Layer 10 of a small transformer language model trained on English Wikipedia (21 layers, counted from 0, width 64).
A neuron adds its activation times its output weights to the MLP's output. To switch it off is to set its activation to zero at one token and run the rest of the model.

Output weights of the MLP neurons that the questions are about. A number n stands for (n - 500) times 0.00054.
n5: 561 540 305 330 664 502 517 566 607 507 519 485 614 418 459 500 507 446 610 423 556 465 547 404 504 612 459 507 411 532 604 646 669 367 425 435 542 616 549 379 476 563 558 614 558 356 457 382 399 439 313 483 609 555 584 409 419 612 297 434 571 456 461 516
n6: 427 690 488 511 500 387 249 473 493 388 561 433 411 533 673 558 392 569 649 609 624 410 608 528 320 547 645 464 569 623 308 525 459 517 389 585 621 659 374 662 614 327 515 656 494 150 612 578 380 643 531 387 345 594 477 393 632 441 526 461 345 380 453 564
n18: 460 424 554 545 475 580 464 636 375 315 538 515 499 590 425 529 668 664 461 286 448 362 483 511 419 406 465 612 549 578 472 407 501 330 297 635 340 526 477 345 502 558 409 547 440 287 474 568 616 458 548 655 639 650 632 643 256 541 551 519 496 457 674 605
n29: 445 498 431 454 426 571 605 517 615 551 448 404 401 417 725 401 330 819 545 339 580 481 437 688 417 631 629 388 602 378 542 628 710 399 510 644 575 587 445 286 654 418 498 399 500 547 500 307 420 350 563 565 336 597 464 481 412 629 591 443 470 350 592 535
n44: 613 418 391 519 290 563 457 492 515 452 500 500 481 612 499 593 491 430 433 403 474 410 568 735 614 404 524 572 474 595 338 610 530 633 511 580 258 630 508 483 491 468 422 759 564 370 603 489 510 435 496 503 448 612 475 438 452 491 291 367 521 455 555 704
n50: 518 464 685 480 606 616 475 453 425 670 535 301 536 498 465 507 486 546 544 556 539 318 494 434 238 409 584 430 588 515 390 746 339 480 436 622 506 314 603 578 505 580 369 519 647 576 582 601 244 533 504 338 623 530 437 476 673 548 306 285 648 495 384 709
n72: 665 665 756 511 329 564 538 413 546 310 652 626 728 485 500 571 386 472 521 503 381 583 429 432 524 315 435 438 524 435 544 540 283 525 466 438 395 722 670 629 454 506 515 512 525 539 620 484 423 353 235 370 577 578 535 406 571 495 521 435 517 398 477 424
n106: 460 668 491 562 317 610 561 442 359 533 454 799 409 604 578 611 556 556 603 418 405 403 518 470 495 560 585 546 524 467 425 576 451 426 597 587 621 516 564 390 352 500 473 319 550 492 547 684 421 377 527 457 298 370 539 501 494 366 410 533 394 365 499 431
n107: 525 484 569 287 629 482 577 273 240 458 392 475 658 488 632 605 645 516 485 540 833 441 466 432 544 648 547 524 732 356 670 245 340 356 608 620 569 694 430 446 536 415 539 506 477 329 433 600 529 574 512 370 554 501 267 616 568 445 633 442 388 604 488 181
n151: 431 445 485 486 430 636 476 588 553 381 462 413 501 298 645 491 579 551 555 739 701 474 476 625 556 420 475 611 418 447 502 435 334 477 298 528 526 582 528 463 543 324 572 647 564 408 480 656 543 466 546 653 631 306 474 475 554 345 584 440 100 480 451 691
n179: 655 437 337 408 445 822 513 661 334 541 559 719 519 549 344 486 418 588 391 496 450 395 587 568 528 538 433 417 294 644 377 822 557 395 277 450 419 473 360 660 521 526 449 543 512 655 567 616 413 544 632 497 397 464 449 554 472 413 520 461 387 407 449 417
n192: 639 543 405 419 507 360 466 547 414 318 512 864 466 429 531 509 651 502 516 568 602 641 395 326 542 489 408 505 492 565 600 502 525 552 669 328 573 323 520 273 437 374 658 439 545 447 351 591 647 601 546 557 406 372 572 446 458 511 460 676 408 596 560 268
n202: 640 705 591 379 486 421 539 406 336 431 437 331 552 332 687 442 560 465 594 586 377 623 494 475 529 428 619 467 731 422 582 527 548 618 471 418 578 622 521 452 424 536 682 315 362 374 561 740 395 501 615 421 502 199 545 344 517 449 656 359 504 575 417 393
n218: 419 609 409 489 483 735 534 553 580 486 534 646 432 417 496 657 680 551 530 550 603 485 446 571 572 488 551 619 431 425 590 548 625 369 613 565 507 545 464 285 642 421 564 508 468 466 322 479 459 461 428 539 420 536 487 555 361 575 393 543 443 485 330 346
n246: 632 697 451 406 358 603 389 507 425 562 598 372 328 342 247 590 453 348 490 640 499 427 556 353 504 574 704 413 525 539 643 422 507 644 461 465 638 343 412 974 532 467 255 449 293 504 402 477 551 594 386 543 562 303 519 587 475 620 459 577 709 614 362 364
n250: 553 277 454 630 410 298 562 405 435 296 211 492 596 396 577 512 426 326 491 483 481 451 652 534 490 511 861 377 523 475 495 314 515 568 493 472 563 587 406 579 608 496 550 670 667 783 472 359 341 678 548 588 515 447 400 403 666 656 564 601 412 468 517 425

Each question names a token from some text and the token that comes next. It shows the activations a of the neurons there, in the order above. A number n stands for (n - 500) times 0.0077.

Then comes g, the gradient of the next token's log-probability with respect to the MLP's output, scaled to length 1. A neuron's effect is roughly proportional to its activation times (output weights . g). A number n stands for (n - 500) times 0.0011.

" port", then "ra"
a: 608 497 498 499 500 485 500 500 500 560 500 496 500 500 500 494
g: 351 419 658 537 386 514 656 643 480 423 388 519 364 500 607 524 351 430 594 498 445 682 470 823 571 587 466 541 667 497 460 400 609 714 467 584 693 416 590 420 515 405 330 342 283 393 235 586 314 423 547 531 473 592 472 439 692 477 531 561 474 497 524 425
Which neuron, switched off, raises the next token's probability most? n5

" died", then " in"
a: 769 486 500 500 492 482 483 500 500 514 500 485 500 500 493 478
g: 509 589 368 540 741 599 678 349 535 400 601 582 510 301 549 292 348 518 545 651 542 551 389 414 313 608 317 526 428 471 612 580 473 615 516 549 479 562 558 514 425 629 393 501 441 474 513 619 484 360 502 321 437 445 326 522 314 711 386 573 461 479 813 648
Which neuron, switched off, lowers the next token's probability most? n5

" upon", then " this"
a: 499 478 483 499 726 486 500 489 484 633 500 622 500 483 485 539
g: 430 665 546 398 359 546 585 490 586 561 413 403 423 562 482 560 463 444 529 329 395 424 429 513 510 570 381 527 433 468 613 461 218 751 427 457 705 520 530 580 580 734 349 475 359 530 488 580 282 363 497 660 814 327 526 527 697 452 474 573 448 656 505 417
Which neuron, switched off, raises the next token's probability most? n44

" such", then " interp"
a: 510 493 490 496 870 524 500 497 500 812 480 636 500 499 487 578
g: 629 517 561 742 506 546 355 157 448 487 578 441 445 481 589 398 437 655 414 565 459 368 496 577 431 461 653 451 442 457 277 489 469 410 469 511 289 698 533 526 595 598 392 782 609 649 424 468 550 611 615 414 446 434 326 452 502 422 491 404 542 489 597 769
Which neuron, switched off, lowers the next token's probability most? n44

"2", then ":"
a: 500 500 535 499 574 481 500 490 500 500 624 479 500 499 498 493
g: 416 521 610 526 506 478 757 590 459 651 129 482 505 561 314 615 456 704 355 374 536 544 430 534 680 658 447 459 514 430 448 615 440 553 476 480 482 674 670 475 555 595 523 587 486 529 586 303 419 768 493 517 355 454 406 516 584 350 336 445 459 356 435 389
Which neuron, switched off, lowers the next token's probability most? n179

",", then " including"
a: 498 500 492 636 578 496 500 500 500 500 500 495 500 495 482 500
g: 477 645 523 537 567 501 388 473 264 646 279 432 406 569 526 432 520 371 600 611 512 537 693 292 594 573 402 579 624 477 370 471 390 449 594 461 518 571 548 369 613 961 606 545 464 507 663 586 431 510 479 615 427 365 379 541 567 471 421 396 453 500 377 330
Which neuron, switched off, raises the next token's probability most? n29

"ts", then " to"
a: 555 487 493 500 483 497 500 500 500 681 500 483 500 499 707 483
g: 425 611 586 419 624 189 440 590 436 363 446 639 550 464 458 537 622 590 410 680 622 456 600 409 565 461 543 378 623 321 532 524 456 465 665 584 301 487 247 434 204 706 488 478 675 452 619 546 438 508 568 500 504 558 669 560 473 503 462 346 420 602 350 619
Which neuron, switched off, raises the next token's probability most? n246

" painting", then " of"
a: 478 500 500 500 489 498 499 500 500 479 500 500 500 500 492 658
g: 529 226 429 436 424 315 557 646 684 470 211 501 569 502 610 579 565 510 516 441 305 547 424 446 575 658 382 583 538 530 467 453 515 162 592 619 678 442 599 557 467 477 366 393 577 481 514 432 405 579 495 577 610 501 571 425 556 480 409 457 451 854 549 578
Which neuron, switched off, lowers the next token's probability most? n250

"–", then "3"
a: 481 500 500 478 500 696 797 478 498 498 500 500 500 590 497 500
g: 672 690 584 543 183 542 384 396 433 642 285 390 508 720 493 539 514 507 484 449 528 498 559 695 493 364 602 495 467 548 440 470 461 714 667 380 574 627 467 414 541 434 417 751 411 463 400 415 589 290 355 437 438 512 485 416 637 428 625 396 570 656 547 368
Which neuron, switched off, lowers the next token's probability most? n72

"ed", then " by"
a: 491 478 481 500 590 479 500 497 500 587 500 760 500 499 482 492
g: 398 499 461 562 539 568 564 767 497 559 390 592 583 627 636 520 493 561 643 585 563 573 450 416 509 540 430 523 578 336 316 590 416 422 488 314 318 360 308 346 375 422 638 552 441 368 623 786 645 408 431 252 501 614 387 423 427 386 550 710 544 574 595 506
Which neuron, switched off, lowers the next token's probability most? n192

" defeat", then "ing"
a: 512 485 500 500 500 615 500 499 500 483 499 479 500 483 486 483
g: 400 465 601 554 814 469 415 265 646 625 231 409 457 418 430 457 540 386 731 419 332 440 604 439 382 438 724 568 544 488 622 371 496 336 588 642 717 449 436 553 494 545 446 360 366 442 517 487 415 495 432 521 615 501 426 527 764 501 553 565 557 606 473 493
Which neuron, switched off, lowers the next token's probability most? n50

"5", then "-"
a: 500 500 616 487 503 494 500 478 492 500 550 482 500 483 499 499
g: 355 430 439 674 637 397 270 572 460 510 485 426 417 467 492 699 708 626 500 620 565 409 365 522 530 678 500 473 399 689 304 414 572 426 672 617 467 470 388 501 614 571 460 564 487 343 562 511 513 757 555 363 347 538 348 472 309 273 655 548 455 475 495 639
Which neuron, switched off, lowers the next token's probability most? n18

" leg", then "s"
a: 757 489 499 499 500 500 500 500 500 699 500 494 496 497 489 640
g: 585 563 524 466 607 489 433 515 464 612 448 653 510 849 468 525 381 606 326 552 559 574 637 567 320 411 364 377 546 438 630 232 595 562 343 621 379 594 594 439 517 466 338 308 347 694 470 430 556 598 607 483 409 545 563 583 341 337 498 384 423 478 652 618
Which neuron, switched off, raises the next token's probability most? n5

"res", then "co"
a: 499 500 478 500 499 500 500 491 500 500 500 500 935 500 479 498
g: 715 354 461 590 441 711 487 446 515 406 627 366 562 483 639 541 370 371 368 474 586 597 613 464 562 427 566 643 329 578 294 467 413 550 662 340 529 626 269 594 489 445 523 497 487 559 579 623 465 590 543 391 422 310 536 369 547 438 445 723 616 607 568 195
Which neuron, switched off, lowers the next token's probability most? n202

"5", then " –"
a: 497 498 494 498 618 500 500 479 489 498 499 499 500 754 489 499
g: 546 584 593 494 438 508 422 707 760 396 437 631 312 516 405 403 603 408 507 677 518 637 473 410 700 353 343 650 590 588 445 613 469 478 617 586 380 429 196 527 500 454 537 461 537 541 438 481 478 516 465 382 435 526 640 449 210 524 508 551 491 741 505 282
Which neuron, switched off, lowers the next token's probability most? n218

" ", then "9"
a: 482 499 500 500 493 747 500 498 500 499 518 717 499 556 500 500
g: 616 696 523 369 649 439 665 546 305 471 528 379 539 465 369 569 366 477 377 654 449 321 634 468 283 657 548 779 455 440 610 521 544 759 795 418 573 450 572 389 445 455 405 472 511 450 455 460 454 376 519 450 355 600 528 382 624 357 588 457 446 448 473 622
Which neuron, switched off, lowers the next token's probability most? n50

" of", then " February"
a: 496 630 488 500 487 482 481 499 500 514 500 478 500 482 561 494
g: 382 638 611 407 435 595 562 455 503 354 719 340 695 578 455 561 406 498 523 552 694 365 367 338 556 589 642 214 681 352 474 481 547 562 540 186 517 523 435 470 584 468 630 552 540 485 602 405 525 549 382 569 458 436 546 404 416 508 636 486 558 249 521 688
Which neuron, switched off, lowers the next token's probability most? n6

" he", then " won"
a: 495 500 498 498 500 550 500 500 667 478 497 497 478 478 500 500
g: 503 493 538 380 298 488 485 700 557 913 477 511 507 607 282 364 546 591 422 600 446 456 493 484 284 509 284 401 433 479 464 670 449 580 423 493 469 590 620 678 534 564 663 591 588 428 573 536 305 501 467 555 444 494 581 682 227 481 523 455 440 542 438 419
Which neuron, switched off, raises the next token's probability most? n107

"3", then "5"
a: 495 500 500 499 777 480 500 498 479 479 494 492 500 494 479 478
g: 425 639 555 341 447 385 625 448 518 744 347 623 573 339 567 629 534 630 537 668 508 500 484 450 737 431 293 372 390 406 532 737 378 183 493 516 567 531 514 458 566 413 526 449 387 561 390 386 608 442 410 502 577 345 418 631 634 571 453 375 639 638 551 473
Which neuron, switched off, raises the next token's probability most? n44

"enz", then "o"
a: 490 500 496 481 500 497 896 498 500 500 495 500 500 478 498 500
g: 549 398 381 374 493 494 673 497 360 744 594 444 677 455 398 220 396 608 467 414 535 536 371 563 438 445 485 396 450 323 692 641 533 636 439 530 647 466 681 494 511 390 358 589 555 552 655 703 486 366 498 485 523 505 285 224 647 490 443 572 580 527 587 532
Which neuron, switched off, lowers the next token's probability most? n72

"s", then " German"
a: 479 500 478 499 513 500 500 478 500 481 500 499 565 498 976 513
g: 342 420 494 613 502 677 441 734 247 554 455 399 513 450 612 825 394 727 549 602 411 488 544 444 505 489 461 489 605 552 527 445 596 433 290 451 283 504 457 595 532 236 380 430 417 474 492 684 474 455 602 626 629 481 408 373 588 544 422 604 368 527 493 641
Which neuron, switched off, lowers the next token's probability most? n246

"V", then "en"
a: 478 699 496 500 494 487 499 500 500 495 498 500 500 495 493 500
g: 425 670 514 388 690 300 626 280 396 635 434 542 602 533 335 393 451 443 457 428 596 561 650 537 450 471 623 483 513 541 354 547 524 440 237 486 345 499 652 618 502 421 692 558 415 292 706 508 282 453 663 486 583 414 380 524 681 526 610 418 497 615 623 486
Which neuron, switched off, lowers the next token's probability most? n6